Layer 8 of a small transformer language model trained on English Wikipedia (16 layers, counted from 0, width 64). Numbers have three digits each and are written without spaces.
In attention head 0, each number of a token's query is one row of weights dot the token's vector x. The head spreads its attention over the tokens so far by the softmax of query dot key.

Query weights of the head. A number n stands for (n - 500) times 0.0012.
q0: 541480421485523469520384508511529474494549514473567399533486464469451505514390475522482559569502534526442508504518527491515397418414459546389407533582507548561426408556484525512513435491462494
q1: 567549716570418434497550559488413563442441664543345600411485606438537395449622559432464552504530460433492623525565396462564490452563622434541488492561465426368573644554551454478572568497435599
q2: 619525674629380400540439554568584512435332709592372550440431437426557288424620581324495425599453414534494705565396452517692626379539670434521429528559413410425545662546588463559574469437416478
q3: 522394435453411466686460508451609408599504650631625546530488432523439507454583560458394614444524524578510508493587556442420398462551656535503533464355493304500531452596442501521611416562492631
q4: 572352699581362405487356424431447425353387656556373569435459426447594341324555578284552393446546472564361598507481545365524521418566605407464345447607442542416359453459651462584575421394377585
q5: 570587347335563622560502640580553461539508439584532466694523550487349368608479618550362602498352663603554498382271547529450397478518434289557514669392477356379642551513306555442414429453611586
q6: 567477655563457494518364475494499395553294546576424528451549294451700110425575515340506491399596423632436687447403454366658559387546535288361464478592335496388364545521667459629561414474373543
q7: 529452457388430390580516452544636437392444497583500517502446595613489452418428476371585412411701564500406419386586496324439517448507513467553500494447486476536473455409483578523551369497414377
q8: 317612294585635570565570661483589569422775345388579346599424671415323816633383392681425582771268357387675408535526506714455507769460329656591651400470651475722604405542305443252369552570665502
q9: 426506440389571535470696624634553747609655393466530609567571588674101733581345459603570252697613565424588286341526597436368386637573581456498368342624608754692631583549293669445635326495539608
q10: 464390712580356535490365523388617450413524480442470446498523415486513373459554568542304617473557397658636569742530482473570528552508472532406579617408378227375659514655552307447489518471524328
q11: 690398345369496491635547536681599387598450494599394478631571510569428608516490445461480428493580675598575503422465594464569462494547609320442393480499423510347564577518500542640459275537312517
q12: 477477550550521622501424509696529470375452402528477692618528454406484537494468444460526518540482495635443564417453708470517535713556498311466364458656498579471541523441574510652557358355588457
q13: 556554395479561544411441499388381478617444478630550647418461342425385432382496500486687485591512586428611420370600438676537420441523608498597518470455512602503351372407444513634598492480534625
q14: 377391518617573524424529438577442474494448594496286434553523544517597267531496548462452484527494500463512515620399673520489428490530602646404713458621487411279414470446478427610499424493542403
q15: 466570351434622561473653509653505428355660509728597542502461633407432489529578416457491620539455502607535458479497534594481481492551640558521508492604500425620517376434331468540520497430495697
q16: 467440487360617388587459440423487476421504436453509505488553482443475560528547467506567475509464561556512552486455535351412510494566421482541347539557520519553528605481518497533450504419478428
q17: 576625485671365493419585572589585612482459615580456446482536546528568483494501486494453503577517504526540404605434362660645524555470515501491576513472403563424467475501489515475547469557481502
q18: 526524611662538613420552560553495586401484531402458472532464545606591507545539389528564477602425448456496485499451426594658580525500442498478529511448452668540414621451456563501430501421501527
q19: 628505597492411370527493510535486448575411699659341591336487432476505227370566602398489526483533540558464510565410472503636488415526645349432488497539349556324490530482574528667541477444440603
q20: 343515527625548547384671621585468666364637499430405453528369673428501681577502422594550475658395383365509541633493320581578604594548531565484398365504505479586518566548537537319429579499505484
q21: 514444475342423431621499435487517426494402495536522601409542379594400433333645546424414367452584371633374351439548458348566522472642412531488496577501556714454497473349544335598697479321430539
q22: 407550426522546471422562586582512579456563584426473394552395638422473576648390496626492587645403524442569654611430470675464543496484406570517525431550592443576639525474433405289413601586510510
q23: 537416433566396443475530425452499423661407475697463635378512335530475300500664523440534294387579415732475449418453280663388385388529575543473561407533333546425495436574339355700634483470358589
q24: 614380497408408599477432416577518503656368499667419657571574400569493392459503476356506467443603661530514562352608644415410465468491705324499510495374462506400438473386542532580556276566410561
q25: 513476529444572564498439483456590455479451440741498635477535568511482469469557488505478385392533508425474489449551563568547406522680522522525590626492478413453363422445416417579611397388527522
q26: 341615542498573515578548500610614643481629423377515416591604580468458680692549548627226510666220316540688575571444464659570670616482369603529745427604503428516672490629297455321361652599549473
q27: 374506741593469542471385572411473531444592664409461483438625427587690588608683557570329413430597415561594590731532414378477445567425461542476529422422395390640456512667516518476357674476449261
q28: 443733571510549571643499516187364384574627415552662464377429688446477349585590478496257524540478437613685420607372349652623351506522549586563514529538249028481478334671389449433615559433592447
q29: 477646473556498501408518501505546467484538474373473295566509430569467466599477434738325519513529537512542492611367404323562530653490422484503527486526473335454648527615529499435414696616532392
q30: 575443695457377455495410453671617570562450735411499585480443383468511548459559400525485467653550402438540773614539380445605574591376475544476430380433561452391623752564678451293424477482379371
q31: 417616520465546600409456438408439327336400306503536508563500508448548413469596447526309584548459302441526531440453316609534465480664375570429685787354444490280329595347506446459478542488664410

Each question shows a short text with each token's key, already scaled and adjusted for position as the last token sees it. A number n stands for (n - 500) times 0.0021.

Then comes the last token's vector x. A number n stands for (n - 500) times 0.0089.

0 " La": 548549441576474465542475540503762621408538463531532502502369457542564454362424495332517322545480
1 "ura": 513491512550486483526431540520672658475526492482484478509500456560506395463456501367492354523473
2 " Lake": 442537514474531531549378573578655708543531481465465493528522454624547394472469563406487392533554
3 "y": 464538473505515483547277552584649718519572427546456548537501524548586411448479447460507340541496
4 ",": 486475440450420505411457729679617556497444383502424573586439587457636500296380595630616592623545
5 " David": 581398412522497489475448605656669637435500475459530511501441540487599499306490444494543355493533
6 " Martin": 539397382509463475529397547665697633517491471354574473514402544506610390330513489426545369405568
7 ",": 507455402531368521434404629769608657520441374400530481466445517447596417278420532553521451600548
x: 429463591440506510510418533518604566300588545499472479421367340498516864528493516564486521700553368435552474416384519434457512611456354722539491512376488434563587594466551416243459490608413454
To which token does the last token give the most attention? 4 ","

0 " advance": 486502529449502489511291625518703529604612458697486478578487499540652439381421512455482417625605
1 "ment": 523531523472461499522275644551691610583575432694478453570484585532655452391482505476525480669551
2 ",": 441574512420439489419436741631630525490452394532567558620447631430693520271366598642627594637558
3 " and": 413526486367427520433437746628572554527455436533476607628434634471677546290386598636638621590584
4 " a": 494430454505480542442466702523502679518361555561480571481388557532597512306382526555550552540486
5 " very": 509436467529563512454514643512497522539423537578567445442475430561488531450475524546498564567451
6 " slow": 444447416527538568457449623499659517579479553606554454480454461495542484395389527494422469551528
7 " spe": 437549490556519475455510570502630469631638561668615346406489413454465589421513462474415492498423
x: 526585537489562371561611361556563579652593528459553448429501598581610531610491419349542533683336532577531551400459611558717578424559526593407533452618585251633361371587592630554548812476536453
To which token does the last token give the most attention? 2 ","

0 "1": 570599523430466589486327684535569647561594544569573476615464558489677502325368505511547542629665
1 " base": 427570515427513576470339621543608574596621529609567505589524453525574437410398466440383459582560
2 " attack": 418531466418498549497327636577673608668609536728500533588515512576566484459506540474469522567560
3 " bon": 436461364543527482480463601525650601588557485668469582519399510545578443423470448477413511502471
4 "us": 456476447485515491530320585549665691640564495479469526642437593588525447503504596471403495602487
5 " advance": 491491411491513491481317625500683532629571474624479516555449465577608400394395585408414427575557
6 "ment": 470503432512420484509288630542699640608588437678487534500482520532623440406499495459450454647498
7 ".": 529420420499387509424434748599639510509434433523618455510410605452706538288359605651658661629538
x: 382381710546587511590406592423362421507716578417665519453546341480455754510513629402365509509358416507450560500488561401586451466375407598552475608391638313429479544410636474307589526490634449
Which token does the last token look at most, and with what share of its attention? 7 ".", with about 80%

0 " only": 548520608363541461456391683591602521541461417593449422520545576564664469364451579575526496636557
1 " the": 495555491429501505456468732576590546484358465557521504501467576505640509308352609621683629583535
2 " second": 470508487453548539485460621564640550569406518554461566504441469491541516323383438544523420551499
3 " individual": 508496442523509491490428581580682663649428516623532536480451577434571468336478367515493492631344
4 " to": 520433432385450467384466734630520593596560424482444577647393592446641560298480533577474528618517
5 " be": 597408384341430458403415698627464537612479437490509477612388582532635504310500582538418556552543
6 " sent": 477488403548382507432363684446789410572539571606530469411455505455685507262371565409380459536635
7 "ence": 419519367544367502422335671437819506610533598571524414444414524421657466283423531416362445554514
x: 509532381622552516555540361457520473581464425392782370576584534638705571547602438680394420569343611379552472563686458590354608371463545590530587380706520532655349459421592545407458579562501347
To which token does the last token give the most attention? 5 " be"

0 "|": 506599496409403497443387806561716492505390490455677553615413655375803504143238634577654682603590
1 " 25": 498519385534389493476456662562777495572385465378553568519339556323715543092271460470511460677574
2 " |": 412433417527306541454338712600821455558418511403408609568324665272777503064265521486527519735538
3 " Dra": 480498489559421402426585592459780467452466418587529557464403578366687498218402423409444375523411
4 "w": 458500545462595360486523508473655560575538429491544555548503545499479488429431522424434272433477
5 " |": 565432414646381541431282713579673586605463467420531440428432541355606430225282616574529494583504
6 " 15": 505436443655426605501417660525717588528513431420593396379467448428536596284323424509452473684558
7 "-": 427527501574486601460426639517673480432661492417524359393519443399501562316334290442383387571621
x: 575551540719500398441501401374486531447750326579548472580434419370339595631477391425568210548472576604702610524519379535509484475369607493461457386528515538559451487599309660422442736492507448
Which token does the last token look at most, and with what share of its attention? 0 "|", with about 60%

0 "ka": 537564544507485515514249588547565719502611493475583467589503463568620408399413485396504402582568
1 "mi": 455557524481514496494306573521526653537625476555526468567533491577552397451410411396437408530550
2 " |": 368492436477397541444335789599665496520439435470480573592396581390711482242295616628665655643592
3 " U": 429475395537442562447543553530660509400448539525478580375370460435619518266382358336431422458473
4 "D": 548386423455454577483476535598729582413563548483436565470441517429484535339431329452499400410483
5 " |": 686453348598388542446221692689673553557514512358550387422405509382553459294336541543542567570511
6 " 6": 556451383603394539459364616532698563505600465379597427390444419375611565229313432464394403597646
7 ",": 477441357590343542422402640591660577448607475409559388445446460360551566227434351392389444659564
x: 478659547659424431383489471431657553451558331432574587520504366382542641569408428538650421504504368510817525430564397536478598459571376615565422481497520515546461524466342620222474647510367522
To which token does the last token give the most attention? 2 " |"

0 "&": 546584502493561547506408570543568625539640509533547479538509409622505480497412508460505423488603
1 "D": 475572447553509546509408556523589656519619518517584531517508402573501414431411499448491429461541
2 ":": 403508505436438513437395747640628574497469454422507536583481564487657495289336592572583589614553
3 " 10": 474474420503493534526372598544555615511559492394435526564460422502569552341339430446431396665621
4 " Best": 465466471523459555464467644512642584520490540610510575479415519477586502291334392488419338513521
5 " Su": 599382457661464520520471555455731488556601613610401449348455422445516557339475431433522442386438
6 "pp": 499513471611440512471519544498746414526541459540496459465518427449547521343400486453481307493537
7 "lem": 433577551563419443527423601466784545603538480483478531445582420465551420333353529397411390579455
x: 634588511530419586480646599567518433346441550312770382551429690708654563694579572638313463478380626610623502542470493543633501382497423567584533475703515463493547560569615584438439449666494501
Which token does the last token look at most, and with what share of its attention? 2 ":", with about 90%

0 " which": 601569556401486468451443699618542534576432447565486432560509588420655520284420591642628631640491
1 " non": 499594450404511503444499594553677572498379524571592498541460503533618481393441499493387564589406
2 "-": 430474426469545555475520552570696473489498534403548586492460433504466572437460430509438482435465
3 "Se": 353458455487478502455583565492656455530553564583460595438451533443522617326425403469508419370426
4 "r": 441447512436536479476526524511710432579546575476425500484518512496456558388351458454484366413425
5 "b": 532519504499554426543448479474703600654543539523448500455543557471519523430404457424505320454456
6 " citizens": 583459442521493489479406583626615605561547491556395537462479473553584459446537525472460483541410
7 " of": 446443363469380543428420664681556695572537454450564434492352505537627505317480518473454550608571
x: 281657649460649521491486490365459486487522567529398558413529511434377891520593541543444550631462488416608517556499453492393389542546521587660465556494440451566461563346557504219475454461414455
To which token does the last token give the most attention? 0 " which"

0 "  ": 516493436605446494451316616505599574569584553518599499546505481427582456307312456432439457680453
1 "|": 336509424487403488453317776574664544506420517446611590594401580374734491195268599581621639667538
2 "\n": 398551473453431528405456785591714517476398450471551580585422629404731522237274637668626646599517
3 "|": 486432404475365507404385818561711463535352491407351566564365658321806470115183629577623660584548
4 " 20": 521423424570368499458466700575814500574350437346474511442368585311722551098241481485513497697553
5 " |": 556414393612253555418369714607847474565359506366601415480329661261798491047241518462485475689490
6 " Win": 489481494683443463470532589469831500487486404505516439438458491374647508292417482483498384539445
7 " |": 417562503714318563418319697586785524584439432424495429377471515322647467187306604540502397569525
x: 401680607512502526439482427507467458233671365663689470714507689525548676472512429454406560415619593464545443427482558607418592455570522575417471554532481335561587442482429429239449526597680542
Which two tokens does the last token look at most, in order? 3 "|", 5 " |"

0 " Steve": 549600569420546500511398654563697628513474463588507454550464588586679463384510600524585442539609
1 " Pres": 509506452532495450488552578573640474462529420525508524511394483565581458424470549481481400486551
2 "cott": 521537523489427493511406584594752534577567387580498503530459550521658414358471542429470328534581
3 ",": 427514466448423489421438726659633546498440395521469573588439611440680491273381599634609574636551
4 " Wayne": 560473455486494540506450616594683654490454481510509553549425564484663443311440511459522329568600
5 " Rey": 512478476540464514511464585636688578413519422465522509410471466520596417439539523478558412411520
6 "no": 560454504518500501469520549578701561549478479538544490443469529536543497427461481480545402472538
7 "ld": 515428369477502472471413567575629533581578441489506485573441593563572434404357537403454249449577
x: 364560395351196610562493657529339667376636490460502370645564541504583447580512599671502362515540571361525529605492349331514494517482471605511451421517384520549523495754510482326426652487458415
To which token does the last token give the most attention? 3 ","

0 " younger": 493528548415578513508512625570648570609346469566447479523502531578595492445471552612493497607475
1 " sister": 532518543410562504506443618609698561574407449593452490531521541585592480472482551545484491623489
2 ".": 410568516424460474455429726606653514513433432518587574571451662455713546253345607669645634616530
3 " Con": 379494458525484445418597599588789430536456432593522558443463469496565436265448472545489434503434
4 "je": 429514497543475419456559544518816466612494460498451531476473587440538506347449466445515289458520
5 "st": 517485504474528395509459489577669601598550444411450554568456561550427437450430520418436366405477
6 "ina": 494509480611409464498395587549690610571579372409480510449546477407581422349347462452444317520502
7 " was": 449515439493400497429445676634501549610463459431558391445444529525571499312466623585514552503601
x: 401495543308565633677554572555487402482634518590760505479467414460594759497480314630411508652371296460460567582465457652689651598446474473393553502504627520544402503435453453328519571536412466
Which token does the last token look at most, and with what share of its attention? 2 ".", with about 90%

0 "ed": 514554576413525492475373716570694538524460409605469448546510609541686480320366600564607506623615
1 " w": 532581409541516417479496509512727540496533499535606615566387417478569516289368476440399390556415
2 "iz": 470530525448511456518440497497699588494694531506502590528497484525451546461520406389378382472469
3 "ard": 469517468455483433510245601494681653589650492504439574629486540544573450390391549410368417507546
4 ",": 472469442439425488410432743640618538479455383510417588594436610444673502282354606647610593621554
5 " the": 515459489461466508449467725594552585478345476558494552488418572512629514314349596617680615572535
6 " wild": 537425474511554543455536621646703600545434438587500498430470512536471500456436483591442507596377
7 "-": 476536512509616540516457537591635538517628534482562397388486456515376548519506350531461491396482
x: 417433475640536323494364434351436478453804357632330455481481553515244602578523334461459416660424659608463470600568462502443325626396559495500513415580437402581543400611502607613531760552434480
Which two tokens does the last token look at most, in order? 4 ",", 5 " the"

0 " tor": 489519470449476520512570575535691477515601481596579614583454395577535537496442532478350506549511
1 "ture": 469524536451481500536358587492732635544611463605488532615485512530563485480481489432362422600476
2 ",": 427566509418442491420447733623605545483462414516561571625458614446676530290376607639604601621545
3 " ass": 495424391476504531530479619569593575498493546555414526522429463517578488437520520487471533505529
4 "ault": 523482427442440557522352590518758600726458559588477533586414553510636433369482574418411462593576
5 ",": 552424388457407483402410708639600582509480412519416574593422593434655513290409578622556561632528
6 " lo": 583398401514476427404486621550748535518532497554565417443384551545613493311337495391316461525451
7 "oti": 471496338450472458476390620529661541517586487519470453493363572554547480486384488384386436460542
x: 383567490672619448589470592492464585427559341522624373549491551441666570622611567726459407477297609338510377598612393249634511426461642423424466347632437410526480640595581626483564631426366544
Which token does the last token look at most, and with what share of its attention? 2 ",", with about 70%

0 "rad": 528565494521446510526387577575707674664549508522494484598442514548598391333467536443496419540616
1 ",": 506580539410445487424424731677623569510447393494573522616458632443665504266371585627596583625547
2 " but": 419567480412400491432328718566558509519510482583551601656451600422699551213324588603543513590563
3 " may": 451504475414462429379501677664566523532499399494504576620417610493603529346527536559448557657458
4 " have": 417408362390391478434414684574550529504541482485384671639361641451721548265458602565480534552626
5 " lived": 583369356403423483436341669565656520580498487548496560596394576548695528318453564505441544632564
6 " in": 565337346401350546397412725639605625553515420435596487565351565527718522247368589515501638616607
7 " the": 447429480502430548451390736606562659503404478537551443452417542529594503310347525585626637620505
x: 471381626447662560539524541285367512306797420434483629502557458546298802569521523629532542581470472429500501461502577327487448635464469656619540617527662505571466465428414525295507443439542519
To which token does the last token give the most attention? 6 " in"

0 " then": 546547572358535471467377682607597552550458441590528460553542576558664463372491616561560508589600
1 " res": 427448462506475479510448573582641551520536472536556536566476455555538516484539520498404464585491
2 "ume": 486520509410435427484393570529713496540555496580551507601477544545662481389470506391360433626509
3 " being": 493428483331464474484362657620524597657536446496407560647443592576622521360604570500456558572611
4 " a": 535400447481468519439482666524495673556409569541455563486386530562603515331452550518466577542512
5 " Sam": 621366454522464485488521554526710643458476531526497506499371603513624549363536421387402414409347
6 "ura": 511455406473479448518403548562627657473503467380500480538444556501482468490501483378491394359405
7 "i": 470509445525459573569335538515609757624437575396553446506503558510566429433487513418500396506459
x: 551476448443439575459660355519521443432413523420588300491511447524320717528459503860460627712446452447379498530538400499437592614490437494575587563522388489591657521562385578481322546352493560
To which token does the last token give the most attention? 4 " a"

0 " Vi": 555515385585468505530463537528770595533530471621500500493403476552493405384425464376505334429423
1 "š": 532518484562513455509477524561698598596572458505539514520436506551448481459458482414519274449493
2 "eg": 424519485468451450505383554585622640549662442421497552623449495542516449400377465386392348454536
3 "rad": 523490415596449470554399542563694689580622386482498545536486486490543396405465435463488306479566
4 " for": 524437434403405489415389736614585584544507426501438587597394612509745497241346615548493537592592
5 " which": 530443433478418523434391740602559541547462455598450553520446558385651511264388562639603593678479
6 " Luk": 528450494483499448410581618645673554533465474524472461492430566541575499332526471430497347493482
7 "ić": 514401345552384452490331574573704705505551580423582443442409544412633433324491455405492318427535
x: 564423336438544461654363514643593704388445430387578419503435518395500446484452542782385670612435484387508394485653432375418559533377362615572481380451343383599582575586547533378302569518463468
To which token does the last token give the most attention? 4 " for"

0 "eg": 495517543399477546516422577606664515552573416607461473565500489590583433480454500450501476529603
1 "an": 518580524442480547527331653575712651561517431577544495568458591520676442382449540542569495618594
2 "je": 471552474549532492474389606513676603575581422562547555555489549518577434394450415440525275496545
3 " for": 437504473370433501418404744606566559517506415509452618622418622507726516273348625587540581571607
4 " a": 536400454497469549436465704519514651520401538571453571489388566535626513320401554562531575557516
5 " period": 470498504532513523486482582632627569624496455599428456538449538581480548511483490492495577612337
6 " in": 566366379433355548401425753645609587534522396465595469547369575500720539239344572562574658621617
7 " 1992": 462454416496438573434408660602644455528578482511540406410459499443621532277390377552504429625618
x: 475461394618478409501345469285400640697726564343625461554322450389503682463412486498478549563479562475438518635473327423586525525391585589532468317474714537691538636435541543419419647492629540
Which two tokens does the last token look at most, in order? 6 " in", 3 " for"

0 " him": 565613589354508448469347646635658627524454470575537471598481659544751456284574544508523536635539
1 " take": 435602505359481477438330650569702551576538532637553585645423606558712470280464575422359470588601
2 " her": 415566460414511433486331638536595682565486551596497647596419638507673513285524488520504557625491
3 " to": 433512503358448475419434710629593586508504408492432609638416610519719501319464606559548598622570
4 " hospital": 523478422442458478518340561624670660564518448582430576607404599529672424444577501458436540567380
5 " after": 571407401375416474391375717632560514503545412545449553578404575492734502260376607593521524600622
6 " her": 584342430465465453457387659525589679503441541580541491506397647492699494285455483551541569623509
7 " be": 420531452431487447432431655647475556634510487577574357458393534608527521368554508511418543492515
x: 375526522341654565695511420463385258534670440431652493439524401509565790447526416398479515704324440517570534624464528546572563472545460441392523380587616512668383413512434526515482677603302428
To which token does the last token give the most attention? 5 " after"

0 " who": 613633593359455468455413625602518579544518480550555467618513608456706525312543535525496591656512
1 " pos": 486561477388440423428451540624638551510559497614618564621414487554701422319536511378310555594461
2 "se": 304481514381416392470449486539683546602550548541473591628462582495679483353574497414368558584420
3 "ss": 456557508370449409436373571591655558621531496618565554660439602584651402367563533375335478625517
4 "es": 450479420406395416437320640587677600579507469476476569662429638498738401303540601472369536703500
5 " un": 582416410490489441490434540521632640451490500475447552547413518543634524424597520473414543537401
6 "na": 630407451467477472392545569502662471511506524449468486506456481506560522329442486369351477526506
7 "t": 535475336452474397473414529539726616554581552460541462604397598506524536449514476402346425567335
x: 245549377706398479498522571605570551487443534247517460464629569561404552497547358714538510507420479548474546581621483428371526333514472446449455538521307271607445303633560600400426511319413482
Which token does the last token look at most, and with what share of its attention? 4 "es", with about 40%

0 "rad": 528565494521446510526387577575707674664549508522494484598442514548598391333467536443496419540616
1 ".": 494577519450462493471420737587636533521457433497613527561453628455713541264343603655653638626569
2 " From": 430534503356405449415392738600657484471510372445491586613487639465749540149190568539521555689660
3 " 1974": 515451433474450548490398634583721489493535441500422631604461564382626551237387374575561418664591
4 " on": 661374386374365528435341718642577640554564436453496535571389571493703506210330446488361505615592
5 "wards": 580415342476414519462267672508669527476613428554532465524470469491651488306370479503462467622521
6 " he": 628380415537416434422424596502548578527563481640558479459423505362633576298537447507498498544452
7 " attended": 498370352458320528375378757676677557597430440516541443511312613532755504219405623548540562600618
x: 333546658439590564538332585424415584595655462492627498532519455489681873450555548424441573589441479353472546556548552400517489651563577685506515534487616417506509528482450595214422460454554525
To which token does the last token give the most attention? 7 " attended"

0 "t": 568531589493516488512347604491730552572598393539483446488514470591586450437402558465481405624582
1 " tr": 530614473514563447488520548445690604615527518622629561543422526497625487365464509448440422555452
2 "und": 436516541479525501516392555485639579634668508504491588595507550538521524437386546367368372545579
3 "le": 486487472530470440524316571481676707565583431528426584579482568524609425414454494453423459568424
4 " around": 511467462335452536429371687651578576525536382498440580649440543576681458351409604537505567626625
5 " in": 617387408387400540415416727645609574480522388492506549580396568538708508298357567559575660615619
6 " heavy": 592373382522500549496429593483694565533489561671544497451395560506614525440444525500455483589571
7 " arm": 471440423488529578502470532580631613614612504625629379435418499562512471471565441442369523437456
x: 504568346526596360449553456315429359631726631412333416474646614467524482485524462620471328696426585447475549474541619568418514613595528627389349330499536461480482565663454594297489682531425402
Which token does the last token look at most, and with what share of its attention? 5 " in", with about 80%

0 " friend": 522508564422537483515375609569711569596449471673440481555477581530675451429513536510495470630486
1 " Mi": 526516461415504454501449555608661569500482528575576566486459464588594469416642470379564479460452
2 "tar": 438547487419460499467389540580707561535496541429600530630396572526643467325342542351490390449575
3 " Vas": 441486384568444463524474555625715652481542439481481569465394499485617470350549439421483364451484
4 "il": 533502465497462481555340504571738675505506502392437544568435593525542402456489514392419393473461
5 "je": 513456462553507452486436562556695626569568359466489523512520511525481420437471487418498249440542
6 "vi": 522456432518491457510362550545625633561607449469490514524523496536490373433415442418476296416514
7 "ć": 558440439548494511536342569545648709615561475482539487481538460546584381422450536469536343542559
x: 620459524431426554564522553657453588353676637374375393557436542465691678572562558809415642592466541382521386517477389434571638554281396590481483488405522468490592644558610587395359590534601462
To which token does the last token give the most attention? 2 "tar"

0 " 2": 583591479497480552491400652516635593540596504588571484540442511502639529346394510513522493674605
1 ":": 424532483470437504443454756599664524463508473464582581567449560469667525265333565550578586648607
2 "00": 451487425488491495531454583530588632506540541493472558599455573549569492359380448400429445652621
3 " |": 479404374577360535461342759587645542526461522427330524542407530365708473218324603599609621702559
4 " 28": 632394391686407572506489640534692570563475559359452439374436380388628508184357464431451467722651
5 " Nov": 592342397657374526472593603523794461480590541441525443402387428370580589192341334451441432584589
6 " 2008": 445448486549424560542466567504770536615552519451518465420455452414588473305428366455471368570638
7 " |": 361602511684361610462330702631633590607454594430612410305514433390674420207343522582528579692535
x: 463596596514579414548517560449468406297759447430382539590396585450495681536391540257321516648340450443305519524409477435544540542423399537524533521560486518520482548353565450262401413532703505
To which token does the last token give the most attention? 3 " |"

0 "r": 577510557506561468518371573523729561561575391589465439463551487573589461426402497475555316618570
1 " or": 465569590361493519473395699600532609591472377490537544622485620509641523327403536560495497569518
2 " pal": 401462386543534534530504541568618629555535435558511646562357538583506517483488446423419532494422
3 "adi": 543400356500516555493482547499615638618627585561407547551420516567435498550463436403335498432495
4 "n": 514418442471525540516369556514536697678628526493438523564526461513465468502482472521364453576430
5 " than": 521432388362460489402386723652521529569517358490489515635400580513666482313376554571440462593565
6 " a": 502423484509508515435503666549488666500400499538522445474408512583561500365406531522467524528472
7 " bar": 492497494588507495488530537513702522596547500604657387419468522521503573453433510463351462471361
x: 487601447480565540595594370487484456583513474414538388496655635533347453637423615470547390632505449474550543468445544749589458580490664563321515606585500414551468326850540518424536731475416393
Which two tokens does the last token look at most, in order? 5 " than", 1 " or"

0 " by": 541576576368477519445428763600601500480453422513556491568539619481703545285309610640613606574586
1 " Id": 507498402463478496449598590654701442423495491499510535534418492470554453307437421458446363429506
2 "a": 453464409548445531564407520646821751574475568428480558505392608432526441361513418456534388479428
3 " Od": 426520437567491502466488551593622563551490507472535542480404514483562414294383499363472300367490
4 "ing": 519489470520440490524348563619730722539566477468521531528461538526503426384401514430435321512486
5 "a": 567435462571472521548342574571736799588554449464524493477499536532546447396463459445493352540479
6 ".": 608414426491401502431423759605618527524439426488542497525433613447682541270327600666643653634539
7 " A": 558433544574469544446473670513561635516328557517516448455440525510595497267347552545561526572491
x: 528458604392594630478606493393339390284632448424512607609521464602497763672489403681445491580479340522567554539508585342475494524501413480552526592481702513678503443567319392524432401308605460
Which token does the last token look at most, and with what share of its attention? 6 ".", with about 80%

0 "hum": 545520450530507540523434563555661624627553497624469465546437506597525387460414462446451461540515
1 "ani": 482516469520486533549320586549669636577580489525527497565482515553590431460394491484508484585527
2 "ty": 488557513482537534501353603548642600542536408583545496536504497612604417486416536493504464604513
3 " that": 409554500389460470412425734627590514538441405578513589601447604433679499291397633635640626655532
4 " a": 505430481501489535421494689538511634517366537554474559471402529535613489308388564562532566556484
5 " person": 567399420529489507440420575631656607551483505589470492485431529458535510380544457480476543517312
6 " may": 547425385457427444375490685640551488572511410528477514555400575492595530369589543561470594651494
7 " infl": 535419328541387465393523630575678530636460540615612361384318537512661474215412572436330566580543
x: 466665524434662520438412552415567493551562485422443420487701591528806722605623579481372375585481295342553591479598489480583506474532410453339533433499671353699271432494659554428581449561375534
Which token does the last token look at most, and with what share of its attention? 3 " that", with about 60%

0 " the": 519561490421505520468463730590583568467392463577538481507486571526631533323363592614699627566544
1 " other": 583587499379546515447421669655617626563396456588498457554478564533583486383453490617518542647470
2 " classes": 495582497430486465450368640626701547586514432558601540578473602507606502384536474537475492587390
3 ",": 352552446461413482389419704630638496533472413499531610657442617371666531245408574647563537639504
4 " the": 489509480453474507442450721593570602503306496527487578490417573488614501289363576601656597582485
5 " Sam": 569400462515479510480532562590707642449402489500499525510351634507625517380535440426469421408359
6 "ura": 501450395502456470503386585591651682470486451360498477512430566477501455453495486421525396363433
7 "i": 464499436532436584548317561554644754585431542354541451495491560487587403388452503427528378517498
x: 567476431441462586488638344477551477422512544464574297506474443524341720541485481829450697689481466462412527513522357500376593637476445509569607573485341499572647554559428547417311510367497563
Which two tokens does the last token look at most, in order? 3 ",", 4 " the"

0 " attend": 495559528351398518484487579643652514628538509632472500612478532534635467336537506461374514586607
1 "ing": 507602555328427493476314672659677647623509451552493511626451676512735451278499553502475497657603
2 " the": 459550485411471516458434734611584588493394454551495557526442594510644514302372581617675632595563
3 " Iv": 507434401405481535477533596712597585500499478571442601521403571523574492294460418415467391415486
4 "o": 566413425564440567597376529616720756518485515415507490493431613433496437433532391479559382455453
5 " And": 498458484508508528457477600700609572541463425480418519502433505558458442400439528470466379536459
6 "ri": 535477423549428484564421529565757630462558512476562456456470587445526509391435349414541304377467
7 "ć": 573464438575486536553382552568713697614478498438515471485510505522527407432478522482594315490524
x: 663473422366404545582489529610425505377582591397423330541429478459528607575587395798447640598435590394596317483555337434502582509328386566441504486410451333514695600558555497356360538487583478
Which two tokens does the last token look at most, in order? 2 " the", 1 "ing"

0 "aur": 565534460559497573592459518510653613669581492490498498548416455573473417480441478480487463471584
1 "ant": 544534488533489559557359557511669662662590482518517491552467518541568428457404540487451424578593
2 ",": 437557512417447502427438741657632538506449391516552561605459611463653511298379603642631616620557
3 " Na": 383515439529488545505482574574725628451405542539531573406396541516623470298447442364522391463450
4 "iro": 532463449488470506484359586620675615439507533421472528517443555483491489396477431414536315437490
5 "bi": 577473417448518440513353515591599687556527462427553506529448620595520419451425417346462375413526
6 ",": 563416379481379540414408712726601618505468377486529494531407567466618468300407538590590566604542
7 " Kenya": 478459412526474576461378607628647681510509566502595424386405507526606452396476411464491417497505
x: 558401391484596572598348342454506492495717476454460398497445499529392465485397597623475586743391554351605513618461318459572485678467559514567628492519619546585568663571614511251368702403543554
To which token does the last token give the most attention? 2 ","

0 ",": 590590583398455506441444738646626540481455406504547471588486630456676538285379590629644625609559
1 " and": 510621570344446534459399742620562594548467451525589527623487658481677554279392590626616596567592
2 " a": 478537464437495549449462704530478678543371535533509605528417570535598517312371550564536550515512
3 " very": 548427439502544520452504646515488530536432527578468551497467438570502524448480536550500569558469
4 " slow": 566437415509528570459444617504651527579477553609529531539451455497542480399400531496420469556524
5 " spe": 628383438552502470453513564503617472629639563672512389429476405467468588424518465467413496503423
6 "ll": 550408412461460454487381555462554587655667535557562458592422529473591519341490487406338388489552
7 " advance": 495510435550489513473342629498722564696565526630507431440446466508587420326367540424393425535512
x: 479548384451474519475528443563445512519697482390629377484638698600616712635604508607473375556430649463460421418536511608440543438524477569468676494678548484611308444600595482457338731597492310
Which token does the last token look at most, and with what share of its attention? 0 ",", with about 40%